Layer 6 of a small transformer language model trained on English Wikipedia (10 layers, counted from 0, width 96).
A neuron adds its activation times its output weights to the MLP's output. To switch it off is to set its activation to zero at one token and run the rest of the model.
A neuron's activation on a vector x is GELU(weights . x), where the dot is the dot product.

Input weights of the MLP neurons that the questions are about. A number n stands for n times 0.011.
n4: 23 -28 10 12 13 1 -24 -11 37 76 35 -3 -19 21 -5 12 -31 51 35 -24 -71 -3 -18 -6 45 -12 54 -15 1 22 -7 -31 6 -1 50 37 9 12 -1 13 -26 -18 -60 -6 20 -30 -6 38 -6 -2 24 -13 -32 -53 -22 20 34 -2 24 36 -53 2 -33 -33 -30 -11 -2 16 25 21 23 31 30 -22 -20 24 13 -7 20 -7 4 6 22 37 2 15 -13 -63 40 -2 15 -62 3 17 -37 14
n19: -38 33 -10 19 -24 23 -18 8 57 9 30 -35 -16 54 -65 26 -20 -29 -17 18 -2 8 -25 -36 8 -73 -3 -5 -8 -12 24 -15 3 11 11 -11 28 17 18 19 16 -45 -20 5 15 -42 16 -44 -28 -12 30 18 -35 47 51 -43 47 -48 10 42 30 3 20 -22 -8 4 -2 27 -3 13 16 -8 -52 34 21 33 19 -33 -22 -40 0 -9 30 18 -35 50 8 -12 24 8 20 -29 6 11 -10 16
n65: 16 -40 -1 -27 -11 6 40 -5 -36 39 -3 3 -11 1 4 -1 35 -8 -10 -6 -15 48 25 -34 -52 32 -33 -8 -28 -8 14 16 9 43 14 72 19 -22 -13 24 -19 -65 4 39 -27 -46 37 -28 -2 -32 -37 42 -39 -11 37 5 -17 -31 -1 14 8 28 31 -5 7 -7 -24 28 -9 -36 12 -63 -36 -3 46 -18 -19 18 -41 40 -28 82 15 19 -10 -13 -9 -14 26 -36 -27 -37 36 19 -5 -4
n79: -48 -21 12 42 15 -17 -16 12 54 55 25 -12 44 16 25 39 28 8 0 -17 -13 -12 18 2 -24 -14 10 -1 28 33 -9 -16 -43 26 -22 -49 -6 19 67 4 28 -2 -27 -36 2 22 57 -17 -15 7 26 -20 31 -49 19 -1 -1 -9 14 -8 -13 13 4 -7 8 8 -11 67 50 -10 -12 -20 -16 -31 34 36 -27 5 5 23 -3 49 6 14 15 5 2 -34 12 20 26 -13 23 12 -5 -32
n95: 22 5 -14 4 -1 40 32 -30 16 3 27 -23 0 78 8 31 30 -4 -22 34 7 -10 -5 17 -8 23 14 24 64 -12 3 -31 -19 -17 -22 44 14 18 89 -20 11 28 -13 18 36 13 4 22 -13 29 53 -37 44 -42 -31 21 2 -24 18 -8 -35 7 9 -33 -88 12 -31 -29 -39 11 -14 -68 -38 -11 -34 24 -3 -9 -33 -21 11 -18 20 -3 -31 -10 -33 -49 31 7 15 8 -34 1 45 8
n140: -13 -60 -6 -23 -20 -7 37 -6 3 13 -16 37 -49 -5 -6 5 -65 3 20 33 2 -38 -17 -27 -19 7 -11 -26 45 56 8 4 -15 14 19 -27 37 42 -18 3 -19 -20 -63 57 42 -7 8 -33 2 10 20 -25 -10 -31 4 -34 -46 -26 2 -16 7 26 -27 2 -15 -2 -29 20 -25 12 -18 -34 -34 34 30 4 -5 -33 -38 -19 -31 30 22 -24 37 -34 -12 -16 -4 9 -19 2 30 -1 17 -7
n189: -19 -35 -29 -7 11 8 30 -44 18 -1 -37 -22 17 39 -29 -57 21 -14 -12 -12 -5 24 -12 -24 5 -23 -13 -23 -26 28 -11 -2 29 6 -43 8 -8 -7 4 -1 -18 2 13 6 20 -5 45 20 -6 9 4 -11 8 -30 -9 -26 14 4 25 25 17 19 -31 33 8 14 -12 4 -9 13 -17 12 4 1 -46 -14 32 -7 26 5 10 0 -20 -3 -13 29 44 -5 14 -2 5 15 -18 -2 11 -11
n206: -34 -40 15 27 1 37 -11 0 13 44 56 23 -2 13 13 -3 -14 17 -14 9 -17 -44 -22 -6 24 32 -4 5 36 -15 -6 10 -15 -11 25 -12 13 -14 -25 -25 -17 -15 -32 2 -17 -13 2 39 23 34 19 -34 -6 -45 43 13 6 -2 -15 13 -28 0 33 -31 -18 22 -63 -22 -39 -27 -11 32 37 2 -9 -2 33 55 42 -2 12 -3 40 87 -17 1 -45 0 -26 53 -17 -13 27 13 19 -25
n215: -3 -4 -31 20 14 -36 -30 25 14 -2 10 -9 16 -22 2 21 30 25 -23 -6 -11 23 20 1 -10 -3 17 -10 4 13 23 -9 7 13 -2 -24 -30 13 0 39 -50 1 -13 14 20 5 -8 20 18 -38 -34 7 57 -18 -9 -9 -25 20 10 21 -12 -5 -22 -2 16 53 -15 97 39 17 -46 -7 13 7 30 36 -23 -7 1 -4 -15 36 -8 8 8 33 -42 -12 -9 23 34 25 -60 -7 -31 -30
n233: 25 31 -48 -14 12 -10 -15 21 -28 52 1 34 5 -1 24 -3 1 -12 2 -9 -43 -33 -6 17 31 59 -17 -60 15 -16 -12 -9 -35 -8 -1 7 9 50 42 -2 41 -18 13 -7 -1 4 41 -39 25 -30 31 54 -20 12 -31 -7 42 -2 -3 -23 -2 37 -18 11 43 -11 6 45 39 -20 42 -49 -17 -17 -25 25 22 -5 27 3 -2 30 6 -25 15 -27 15 -14 48 28 -33 -5 34 10 1 40
n245: -18 -27 3 -52 -10 32 11 -21 7 -31 27 19 -22 22 -24 7 9 -61 -39 -5 12 33 -40 -11 -10 -14 -38 -18 36 -9 13 -20 33 9 2 40 -31 5 6 -15 -7 10 17 41 16 -24 27 -4 1 49 -28 31 -5 4 -4 20 -28 -11 6 49 32 -72 63 3 -6 -24 -17 48 -33 45 7 -31 6 -32 0 39 29 9 -64 4 9 28 -15 27 1 5 14 12 -25 -52 -11 -11 1 5 27 11
n357: 17 -68 34 -22 -27 2 -35 -6 28 11 10 53 -12 15 -22 3 -11 -2 -20 15 -16 32 10 5 -17 -27 -26 -55 -27 0 20 6 8 4 45 14 35 51 -59 -33 -2 -49 31 -11 22 27 -15 50 -24 20 32 13 19 5 85 -34 75 3 65 -45 21 -37 -16 12 -6 9 24 8 2 15 0 14 -32 9 2 79 -32 10 52 -10 12 2 5 7 -41 -45 -12 -45 27 25 37 -21 28 34 48 -29
n361: -23 43 -45 19 -65 -9 -15 5 37 7 47 -16 3 -26 10 -9 -14 -34 44 -9 -23 -44 35 -8 35 16 -10 -11 27 10 53 -15 -21 23 41 17 18 -14 18 -6 59 24 -8 49 -7 6 19 -27 -2 26 12 40 2 7 -72 18 -12 15 -16 -10 -7 6 6 17 -34 -1 -15 80 11 -13 21 -5 -7 16 -39 23 15 -2 29 -50 2 28 17 -14 2 25 -16 -2 -56 -18 19 -46 -16 -16 -41 10
n369: 23 41 0 19 -21 -4 -9 26 -33 -65 -12 3 8 22 -26 -21 -25 7 7 19 -11 5 -4 36 15 7 13 -15 -23 -22 27 40 4 -41 15 -8 2 -7 46 -28 13 -35 -10 7 -16 19 21 16 -47 8 -9 16 -33 39 38 7 25 -22 4 -27 10 18 -3 32 -27 25 -33 -24 -16 20 30 -17 -6 9 23 -10 25 -21 46 -20 -48 43 -3 -43 18 -20 7 -12 10 -66 -4 -19 -11 7 7 16
n372: 17 6 -32 -3 -12 -20 19 10 -28 43 20 24 1 -8 -16 34 9 -10 -24 -16 10 18 12 27 3 12 -56 -12 -3 -3 23 43 16 -15 -24 -11 5 -7 -45 51 -9 -11 -50 4 -23 -39 -22 -3 16 24 26 20 -10 10 -25 -16 4 -17 -1 -35 10 -27 2 20 4 51 -11 19 -16 25 1 -41 32 4 12 -5 -13 -4 -10 8 -31 10 18 -2 11 -18 11 -21 -7 -6 4 -43 -20 10 9 -8
n383: -8 -27 -16 -14 -23 6 32 -37 -42 58 38 -4 -31 -12 -7 -16 22 33 -11 -15 -4 -11 -7 41 30 53 66 -16 41 16 26 -39 -3 -26 -41 6 20 -3 -5 -19 11 28 -13 -3 53 -14 0 12 -59 11 -9 -10 19 4 0 4 21 1 -52 3 9 7 19 18 -2 -15 -2 9 -44 -26 -24 -10 62 -26 26 6 36 -35 31 42 -24 4 18 -35 0 -15 13 -23 9 17 -27 -53 -42 -34 -36 8

Output weights of the MLP neurons that the questions are about. A number n stands for n times 0.0027.
n4: 12 11 -19 10 25 0 -18 7 13 41 7 56 -18 -22 -27 -45 3 32 8 2 1 3 21 2 -1 23 20 -4 -11 18 -14 5 12 -21 17 3 20 -34 -8 -5 -10 -1 -9 1 28 22 -38 12 18 5 -32 -25 -8 45 8 -26 54 1 -1 19 15 -12 -15 12 -45 17 -15 -4 -20 20 -24 -6 -26 -18 -18 4 -24 -23 16 -49 35 -32 1 1 -1 -4 -44 -31 -21 -8 19 -44 -71 -12 -5 7
n19: -5 14 3 -30 -23 -19 -17 -77 -13 42 -11 -44 -2 5 41 7 -23 15 11 -16 1 -1 6 9 9 4 2 -25 -1 15 -35 -6 -26 10 -27 -1 1 18 -1 -4 -24 12 19 20 -34 66 1 -17 22 -17 -8 -27 -4 -22 -2 11 10 9 -22 -20 26 8 12 6 26 -12 6 12 29 13 -51 -8 34 -35 -16 20 -22 -11 -15 21 -5 17 -9 -6 34 7 7 -13 -17 8 7 11 0 34 33 -7
n65: 16 7 -3 -5 9 27 37 -21 -1 23 -36 30 28 -1 -8 18 -27 29 27 -15 -10 -29 -7 5 -6 -10 -17 15 -29 -27 -11 4 33 7 4 22 22 9 -27 -5 27 16 -5 -43 -49 42 12 20 11 17 46 26 -4 -11 5 -23 9 -26 5 -44 14 -19 -2 -15 -5 10 33 -10 -18 17 51 2 6 -8 -18 -31 -9 -25 8 -45 0 -38 7 -15 -14 3 -31 20 26 -26 -8 -16 9 58 12 19
n79: -13 -19 -3 -3 -43 14 -3 -30 23 5 -5 12 -22 13 16 -6 14 -33 2 -39 4 2 4 -30 -9 1 7 -5 23 24 -9 -1 0 -36 16 -3 1 8 6 -29 -30 -11 -4 -15 -1 25 30 -22 12 1 -11 15 -17 -11 -10 11 -29 -10 -18 -25 -11 -53 8 -17 -54 -28 11 4 -12 16 -1 -3 -28 0 8 53 1 20 12 3 10 -6 20 -13 -10 10 -28 1 -8 13 6 -21 -8 -6 -16 -26
n95: 9 -28 11 -9 2 -22 -14 -36 48 -2 18 20 -6 21 -9 -41 4 8 31 15 14 -33 18 -12 -47 10 0 -6 -17 5 26 6 30 9 19 -22 -14 12 7 -5 -21 20 10 -12 4 22 -31 29 13 7 3 -1 52 30 9 3 -7 5 15 3 21 -23 8 8 -6 -3 3 3 -5 -18 -27 -17 34 19 3 -5 11 -29 6 33 35 -19 -22 -11 -9 -4 -22 43 -3 -10 -39 -28 -8 3 -37 0
n140: 3 -8 -8 48 -29 14 -41 20 -4 41 -28 -12 -2 -10 1 -11 35 15 36 6 4 4 6 -7 17 33 4 -6 -1 -8 41 11 -14 -24 -20 -2 -1 5 6 -7 13 29 -11 8 22 4 -25 10 -23 43 -18 4 -8 -1 28 -17 10 -12 -4 -1 5 25 8 20 15 26 -9 8 13 -32 -6 -1 36 8 21 29 -27 23 62 17 14 -14 -3 -1 11 13 35 33 -7 -2 6 -3 5 -6 -11 -29
n189: -5 -10 -15 0 -5 -5 -3 -9 1 -15 -16 5 1 -3 4 -9 14 15 -16 17 19 -17 7 11 -4 -10 6 5 7 -2 -14 23 -6 12 25 -17 -6 -7 7 6 12 10 16 26 -27 19 19 -28 -31 0 -15 3 4 2 11 -13 -6 -11 -6 13 -32 0 5 23 2 -20 -1 -5 -7 -3 21 3 -7 8 13 14 -9 -21 17 -24 -5 36 22 20 -12 -11 -21 -5 0 -12 -26 22 -6 22 2 14
n206: -1 -17 14 47 -53 -67 9 11 -8 5 6 -15 24 -3 -2 -1 11 9 3 -33 8 -4 -19 8 -8 8 28 -27 4 -11 -33 -19 -12 23 -3 -51 11 22 11 9 -18 13 19 27 -6 -17 -20 -28 3 11 31 7 -10 -2 2 -6 11 -34 5 5 25 8 1 -33 17 7 5 14 -7 -11 -29 -18 -32 5 17 12 -24 -21 -5 11 -2 2 -32 -21 15 38 11 30 -8 -6 25 -1 -15 -4 20 -13
n215: -29 -5 6 14 24 -7 -3 -10 3 16 37 -8 26 -8 28 19 -11 -16 17 3 -10 -3 -23 -3 5 25 29 -18 31 -16 -29 -19 19 -16 4 -11 27 8 -10 -36 -21 12 -38 -21 -5 12 43 -33 -9 16 14 2 -13 7 28 0 -3 -16 -5 -8 -15 19 -15 -8 -10 -8 6 17 27 33 -49 7 -34 -7 -27 24 1 2 -2 5 -3 -6 3 -5 -4 -11 9 -6 11 14 16 6 -23 6 3 28
n233: -19 -12 9 20 -6 13 -4 30 9 -8 -11 12 4 9 30 3 -1 -19 8 -33 15 -35 -18 9 -5 3 -59 9 3 5 8 -8 -28 28 -1 7 13 6 -14 5 -33 25 -22 34 4 6 -8 16 -3 5 15 -23 -6 -47 -30 -21 2 5 26 27 3 -8 42 -16 -27 20 4 20 -37 -20 -3 8 19 -3 7 -7 12 -6 2 27 -16 -20 -4 -13 -20 8 -35 -24 -29 34 -9 33 -18 13 1 -24
n245: -1 6 -33 57 20 26 -3 29 19 19 -39 -3 16 19 1 58 16 5 2 4 12 -28 21 4 -2 -2 35 -20 10 18 11 7 16 -26 3 1 4 -61 8 7 14 -6 -28 -5 -33 20 -26 -8 -6 26 -26 9 9 -54 -4 -21 22 -27 11 -17 -21 -19 -28 13 -23 11 16 5 25 20 37 2 -10 17 -20 -29 0 6 8 -8 17 13 7 -14 -5 -32 21 -11 -6 22 5 31 -3 -8 -23 -17
n357: 17 -36 -19 -8 31 -21 -55 -24 -7 6 -2 -3 -30 26 24 32 -9 -5 6 -10 41 6 26 11 46 9 1 -17 2 -14 5 -15 42 -48 37 17 2 28 20 -13 -9 -16 -40 -26 14 -26 15 -20 21 8 -4 1 22 -11 0 14 9 16 20 -16 -10 26 0 -29 -13 -31 -24 -25 -27 95 30 25 3 39 1 20 -15 9 1 -38 -57 -16 6 -15 1 9 16 -9 -8 14 -6 13 26 23 -29 -11
n361: -2 -4 32 -10 -44 -13 -24 -1 4 -33 -30 23 -46 -10 -1 -3 14 14 -13 32 8 -14 -74 -13 -30 -18 -4 -38 -10 27 -3 -10 -3 -25 -10 32 -6 6 33 4 -5 -16 -39 2 -22 33 0 -2 22 14 -27 -23 11 -9 7 14 -5 -17 -1 -16 -24 -24 33 -9 27 1 8 -27 17 6 23 -12 -16 -13 16 25 28 20 15 62 13 -12 17 -11 -30 -16 3 -10 4 -9 3 13 -12 -12 12 14
n369: 1 -19 25 -36 -50 -23 -5 6 -30 34 18 -3 -2 -21 46 -5 -16 -2 -4 13 -15 -13 -18 -10 -3 2 6 0 42 20 6 10 -9 29 -17 16 15 18 -17 12 -13 -19 -8 3 -17 7 17 -20 3 -3 5 15 -22 6 -11 19 0 17 -13 7 14 -10 -6 -6 -2 18 -6 8 29 1 -4 -11 -14 25 4 24 29 5 -4 11 6 28 12 5 -4 8 17 -17 20 25 14 16 19 -8 3 15
n372: -13 24 -14 31 33 -38 -7 -3 7 -10 -16 -17 23 -19 -6 -3 11 -7 -1 13 30 -11 -12 4 4 25 10 7 12 3 -11 27 -1 -3 12 17 -27 27 -6 6 28 30 6 11 2 -6 -5 14 -28 7 10 -9 12 4 -12 -1 10 1 -6 -9 14 25 20 10 -9 -45 -4 -24 -9 14 -12 4 31 -1 13 -7 9 -15 14 6 24 22 37 12 -1 3 -25 -27 2 -17 -12 -22 0 28 -14 8
n383: -4 21 -17 2 -52 -1 19 -20 20 -3 -5 -4 -23 23 15 8 4 -29 11 -31 21 26 24 -25 -7 12 16 -13 -13 2 -10 17 -33 -4 -19 -25 -4 -23 11 2 33 -36 3 62 13 -19 -6 25 7 -17 -10 -21 2 -32 1 -32 -22 17 3 -19 -10 10 -12 -13 8 -4 -31 -3 23 1 -11 -36 7 34 -17 2 -17 11 -1 6 14 -14 2 1 -2 19 -7 39 -1 -8 26 5 37 -24 7 -54

Each question names a token from some text and the token that comes next. It shows the vector x that enters the MLP there. A number n stands for n times 0.069.

Then comes g, the gradient of the next token's log-probability with respect to the MLP's output, scaled to length 1. A neuron's effect is roughly proportional to its activation times (output weights . g). A number n stands for n times 0.0038.

"C", then ","
x: -19 -15 23 -8 -18 -14 -4 -38 -13 11 -32 -5 -4 9 -2 -41 27 -39 5 -20 14 4 -4 -27 -26 -28 30 25 1 26 -46 -24 9 -17 -18 16 24 -11 29 15 -19 47 4 30 -11 31 7 1 40 -2 -1 9 9 -20 -5 -30 -8 39 -5 -8 5 -11 -54 56 5 10 2 -2 14 16 -10 33 -18 -15 22 15 23 -6 -2 -21 -6 -4 -8 36 19 27 15 36 0 -15 -5 59 2 -12 -37 28
g: 19 15 -3 6 14 -28 4 -8 -4 53 16 17 28 -25 6 1 25 2 -11 19 44 -5 -34 -1 51 -45 50 30 69 19 -9 10 0 38 47 27 28 13 44 -23 -1 16 -20 8 15 33 14 -19 -4 -30 1 37 -14 31 -4 3 34 -22 -23 37 -6 -51 38 12 -35 24 -7 -1 -47 -30 -16 32 -28 -55 23 9 5 -12 56 -20 -3 -1 12 29 -6 -6 -23 -34 -32 20 -10 2 -16 -63 -28 -9
Which two neurons, each switched off alone, lower its probability most, in order? n189, n215

"ia", then " and"
x: -22 -7 31 -15 -48 -19 18 -41 -3 31 8 16 -19 13 2 -3 -1 2 14 -21 12 -12 -2 -29 11 11 21 31 13 -2 -21 -21 2 -6 -7 36 39 -11 15 0 -28 -11 -9 20 0 41 0 -13 48 -14 -6 7 -10 -12 -2 -34 33 -20 -10 -3 -9 -31 1 73 -10 10 16 -20 22 12 -19 21 6 -6 4 33 26 -14 -7 5 2 -26 -34 -6 44 19 -9 20 -22 29 -16 38 35 -13 -5 6
g: -9 8 -17 18 9 -8 -9 -5 -34 22 15 15 22 29 34 1 -40 25 -39 0 -28 -67 -51 -25 19 15 2 33 45 -23 48 -18 27 -40 9 18 11 23 -13 -25 -16 7 -31 53 -6 36 8 3 14 0 -9 23 -74 -21 -49 -42 28 -22 -26 -37 12 32 11 37 -38 14 0 -35 -42 4 -20 63 -10 -9 25 -18 -25 -37 7 -3 -18 -13 2 28 -16 15 39 8 26 -24 -11 -10 21 13 -6 -16
Which neuron, switched off, raises the next token's probability most? n383

"ma", then "."
x: -25 -12 26 43 -2 -56 18 -11 -12 -1 26 3 5 -20 34 24 -7 -15 8 -33 0 2 -6 8 -17 -7 13 50 -8 -10 -11 0 0 -8 -2 2 15 3 3 32 4 -18 -23 2 -41 -23 -46 0 44 -4 47 35 -6 11 -11 -19 5 -3 -7 -28 6 -19 11 66 -46 -7 17 -35 33 16 -30 -8 31 19 22 28 -25 -16 -16 -4 -9 -27 -17 23 0 -12 -28 53 -20 -2 -26 -8 6 12 9 -21
g: 25 11 17 -9 14 -9 -21 -18 -8 50 -30 37 5 -16 -14 14 -23 17 -13 -8 -21 11 -6 -45 -13 8 49 14 24 10 -64 8 -5 6 0 -2 56 18 -6 -78 -5 27 -47 3 -6 38 -32 -29 -31 14 13 -2 -12 33 -4 -42 3 -14 29 -9 17 -67 -18 28 -37 -32 29 16 -3 35 -47 21 -8 -35 30 6 32 0 19 -11 -2 -35 34 8 -26 -13 -28 -66 -23 7 2 22 -15 -11 -15 43
Which neuron, switched off, lowers the next token's probability most? n372

" she", then " identified"
x: -3 -16 23 -3 -46 -7 -17 -46 19 -41 31 -8 1 -1 18 16 4 -28 -1 4 -19 -18 -2 -13 -25 -13 5 -12 -8 8 -19 -27 0 -17 -17 12 31 -5 39 -17 10 14 -21 12 -1 7 5 -26 68 17 -2 8 13 12 23 -19 15 -11 -27 -49 -11 -15 21 31 -44 9 30 -26 23 -12 -14 10 12 -3 -1 23 31 -15 -5 -15 5 -32 -32 -30 -19 27 -16 53 -2 -1 -7 15 19 -8 -34 6
g: -36 47 -29 -10 17 -40 18 -30 29 25 29 21 -10 36 -12 -22 -53 16 -15 14 -8 -32 -12 -52 -11 -10 43 22 21 46 -12 -23 4 27 7 -10 16 8 44 18 12 -38 0 0 3 31 7 28 0 -25 14 51 9 7 -5 29 17 28 30 -43 24 31 12 18 18 -10 -44 33 6 -32 -15 -53 6 48 6 3 -6 -13 30 13 -9 -55 9 19 17 -8 -39 -45 -39 39 -58 -6 15 19 -21 -20
Which neuron, switched off, lowers the next token's probability most? n95

" area", then " as"
x: 4 4 22 18 -36 -28 0 -39 -2 -1 -1 9 17 -7 36 24 5 -33 -2 -10 -25 3 -8 -35 -20 3 22 13 -23 -16 -19 -33 11 15 13 -31 24 3 48 5 -21 -12 -4 26 -43 32 16 -17 42 -22 10 14 -14 8 7 -24 -5 -13 -1 -41 -9 5 20 11 -10 27 7 6 29 4 -21 13 36 -37 22 18 -19 -17 13 -15 -11 -39 -2 -22 -9 40 1 33 -16 -6 -5 26 -10 -2 -56 41
g: -3 -6 23 -45 -5 4 31 39 24 -12 19 -8 -10 -23 -26 -20 0 13 -35 7 6 -22 -24 -45 0 22 -5 -10 85 -26 -61 -24 27 31 -11 63 29 60 -21 6 -1 -31 31 -18 -16 -4 -25 -5 1 48 1 27 -13 6 25 -20 -2 34 27 -51 -9 -26 22 -39 -11 15 -20 -9 -24 15 18 19 -17 8 -8 -10 0 -43 -20 -53 -2 6 16 -26 -21 -30 11 -31 34 -44 28 16 -18 8 -51 11
Which neuron, switched off, raises the next token's probability most? n19

":", then "00"
x: 3 -14 -11 -6 -72 -8 11 -13 -11 -1 4 7 0 -3 32 23 19 -1 -13 -10 -3 -31 2 15 -4 -6 -2 -6 -18 8 -30 -13 0 29 -33 14 24 -19 36 -15 -21 -12 0 23 10 24 -15 -42 35 -26 -12 18 -1 -8 6 -25 -15 -2 -30 -42 7 -21 22 22 -6 -19 4 -34 29 7 -5 10 3 -12 36 20 -8 -6 39 2 -5 -18 0 10 12 25 -12 -18 33 -12 -24 26 3 38 -20 17
g: -53 21 20 -47 16 -14 -2 6 42 32 -4 -42 -68 -35 38 25 -43 -43 -25 8 40 -15 -16 43 -9 -26 -20 -5 -16 5 12 -40 -22 -17 -34 -19 -30 -9 5 -37 24 8 -31 -35 0 -32 3 -35 -14 -59 10 3 24 -31 -15 12 -25 -2 40 25 7 -45 23 17 33 17 0 -2 -16 -51 -17 16 -1 -3 26 -22 10 -5 -14 -10 28 4 -40 -23 -28 50 -39 -23 36 -29 -23 -11 0 -14 -3 3
Which neuron, switched off, raises the next token's probability most? n65

"ch", then "or"
x: -8 9 27 30 15 -36 10 -18 5 -13 20 3 -9 -13 16 19 20 0 -6 -21 37 33 -12 -4 2 -27 15 50 -26 -14 -26 13 -31 -34 11 13 15 -5 10 45 -24 -5 -2 -10 -20 -33 -33 4 51 23 8 37 5 9 8 -15 19 -5 -13 -54 7 -14 14 75 -16 -25 -2 12 20 18 -46 -12 16 22 22 27 17 -8 16 -3 -9 3 -35 35 -9 -22 -21 41 -28 -14 -18 30 7 3 2 1
g: -23 -25 11 46 5 27 -10 7 -28 0 -9 28 -16 10 -41 -5 44 17 34 -51 -21 42 -31 20 1 -24 -37 -19 41 27 14 -16 -38 11 8 6 -23 -10 -27 8 11 3 2 2 -9 -33 19 -37 40 -17 13 0 9 21 48 -23 -17 48 -59 -43 7 21 -4 10 -13 3 61 17 -37 32 6 21 -23 -13 -49 -1 2 47 0 14 -10 31 -9 46 17 0 -32 -2 30 67 52 1 -17 26 13 6
Which neuron, switched off, lowers the next token's probability most? n215

" C", then "L"
x: -14 -5 27 11 -45 41 -2 -50 -5 19 13 49 -15 -6 27 8 24 -27 9 2 4 -3 14 -23 -27 -35 19 3 -25 6 -29 -33 1 9 -14 8 33 12 26 33 7 -28 -31 15 -19 12 -24 -28 34 -24 1 6 8 -7 25 10 -8 6 4 -23 -6 -23 11 19 -27 -14 27 -25 47 4 -19 20 14 -38 14 32 -18 8 8 17 1 -33 -51 0 16 11 -5 25 -11 4 -20 34 6 -6 -22 14
g: 20 -41 -13 -6 -29 -29 4 14 -50 3 -20 1 34 4 32 -24 46 10 5 21 6 -4 -3 -19 -30 -12 -40 -13 33 -25 6 -8 44 -10 -21 -8 -7 43 -35 35 -16 28 -32 16 -29 24 -5 -3 35 -33 -22 10 54 44 22 38 27 33 19 35 -18 33 -19 -2 10 23 10 -41 12 53 -27 -55 12 -17 -15 -31 2 31 -25 19 25 -31 51 36 27 -12 5 10 17 -1 -28 -21 -2 30 58 35
Which neuron, switched off, raises the next token's probability most? n79

" turned", then " n"
x: -27 21 12 13 -56 20 3 -29 21 -16 -4 -2 -17 9 12 -6 -21 16 17 1 3 10 11 -6 -27 -16 13 -7 5 0 -9 -4 -5 -19 -43 37 48 -16 15 -5 6 -16 -5 26 -3 31 6 -43 29 -8 -34 7 -17 14 17 -9 4 -5 10 -27 -10 -15 2 47 -1 -7 0 9 -8 -7 -14 17 -11 -18 14 -21 23 -25 18 -6 -10 -9 -29 -30 -1 32 -9 45 -10 -22 -42 58 -5 -23 -32 -7
g: 24 -53 50 -13 -52 10 26 8 32 41 -11 13 -17 -29 -19 -41 -10 -3 7 17 24 20 31 24 19 -2 -39 -29 -8 21 24 -3 19 1 -13 21 -31 57 -27 -10 28 -12 4 20 23 -63 0 22 2 -13 -1 -15 0 34 41 -25 -25 -18 -44 -14 34 27 25 -17 4 7 -19 -22 24 -9 43 -21 20 62 7 21 -15 29 -4 -12 6 71 -23 40 47 15 -10 4 17 6 24 6 60 -11 -14 -3
Which neuron, switched off, lowers the next token's probability most? n369

" elected", then " a"
x: -15 3 3 12 -54 14 -8 -30 0 4 -19 -7 -21 -13 14 -10 -1 -16 1 -15 -8 -3 -11 -24 -48 -4 29 -8 -17 15 -43 2 -29 -21 -21 32 34 -8 10 12 18 -24 -15 33 -26 23 15 -19 58 -21 32 8 1 19 -15 -24 14 20 16 -52 14 -20 18 29 -17 16 -18 4 1 5 -25 -22 19 0 10 -8 16 -9 25 13 -9 -19 3 -27 -7 25 8 25 37 -19 -22 21 -28 -25 -31 -10
g: 16 -81 23 27 -7 -57 -5 -7 -13 -19 -4 11 -5 -17 -37 -8 2 -27 -8 45 -46 -10 -3 18 39 2 24 -2 -28 -24 3 47 -28 -27 -27 -16 16 -7 9 -33 -9 -24 -16 30 19 -43 1 1 -61 44 -33 -18 -50 24 55 7 -12 50 11 -17 -13 -15 2 -32 -19 -6 -49 -35 8 -38 -49 -6 30 12 34 15 29 3 -7 1 -10 44 21 10 15 5 -23 7 9 -20 -43 -11 -11 -29 14 22
Which neuron, switched off, raises the next token's probability most? n65

" Association", then " for"
x: -26 -14 6 14 -39 3 8 -21 2 22 -2 -6 16 0 30 2 -13 -6 -32 -9 -24 -11 -5 -23 -31 -17 26 20 -22 11 -34 -15 2 -22 2 -18 6 4 35 9 -9 -13 5 44 -31 46 28 -27 42 -12 7 -15 24 3 -7 -5 -4 5 3 -49 -18 8 -12 9 -33 8 16 -6 23 4 -18 27 58 -32 21 10 0 -25 28 -12 -8 -46 -33 11 11 12 -1 49 1 10 -9 21 -14 -15 -45 33
g: 20 -44 4 -10 -10 -11 5 35 1 2 -11 2 5 11 26 46 -41 -9 -38 2 -19 18 -4 -59 -8 -21 -25 -32 77 0 -28 10 5 -7 -47 46 -20 -2 -68 36 -9 57 1 -30 -20 7 -6 -27 -1 26 -1 19 -26 -7 11 -20 -4 -4 16 -1 0 -10 -30 -1 -25 49 28 16 36 63 6 28 5 -30 -37 -11 12 -6 -20 0 19 21 -3 -54 18 -45 1 -2 41 -33 5 -6 -50 4 -27 -29
Which neuron, switched off, lowers the next token's probability most? n215

" began", then " track"
x: -9 -10 10 -2 -59 16 5 -38 -11 4 17 -2 -36 -14 -3 -11 -5 -11 13 -2 -4 -3 -3 -18 -19 -15 43 -16 15 16 -47 4 -2 -14 -35 44 28 -28 25 -28 -29 6 -23 29 9 33 14 -31 33 -2 -14 20 -2 4 12 -18 16 -4 9 -29 -8 -14 7 40 -11 6 2 2 29 -2 -15 -7 6 -13 14 -3 44 -20 25 -23 -9 -22 -8 -35 -10 30 6 32 -6 -2 -12 41 -27 7 -33 18
g: 17 4 0 25 -34 37 -26 10 13 39 4 8 -33 3 32 36 37 1 31 26 32 38 4 -3 32 51 -21 11 -25 -18 11 48 27 10 -26 -39 -17 -45 21 5 46 14 38 -18 16 -26 0 43 1 11 -51 -1 -49 -35 -2 9 -25 33 -13 35 -2 9 -60 6 4 -4 -13 -14 21 -4 -24 -25 -2 -39 15 30 -33 21 -19 32 -25 39 -36 34 42 30 30 22 35 -22 1 32 -20 -18 -26 -19
Which neuron, switched off, raises the next token's probability most? n361

".", then " Min"
x: -2 -12 32 -2 -63 3 -26 -51 8 -4 8 -5 -28 15 20 15 18 -2 -8 -15 6 -13 16 -7 -10 -12 -6 -8 -31 1 -26 -24 9 -27 2 4 38 -12 30 4 -3 -21 -26 30 -2 23 -9 -35 31 -4 4 21 -9 16 43 -20 21 -4 -2 -61 -3 -12 -5 18 -5 -6 18 -29 10 23 10 -1 17 13 13 44 19 9 3 -5 17 -31 -3 -34 5 30 13 34 1 -3 0 17 -14 7 -11 18
g: -49 19 -10 39 -26 20 32 31 -10 4 57 -21 -51 -12 1 8 -3 21 66 25 -12 58 -74 -19 -33 3 13 -43 -18 33 21 23 -14 14 16 -45 -29 -2 7 6 36 11 -4 31 -22 -13 30 12 -9 8 1 33 -20 7 0 47 3 53 33 1 -27 -10 -13 -21 -17 -24 42 -7 -27 3 -15 -7 -15 21 -12 4 -40 -11 -13 -25 28 -19 -29 21 19 39 -7 -32 6 18 36 25 31 -31 -19 -30
Which neuron, switched off, lowers the next token's probability most? n369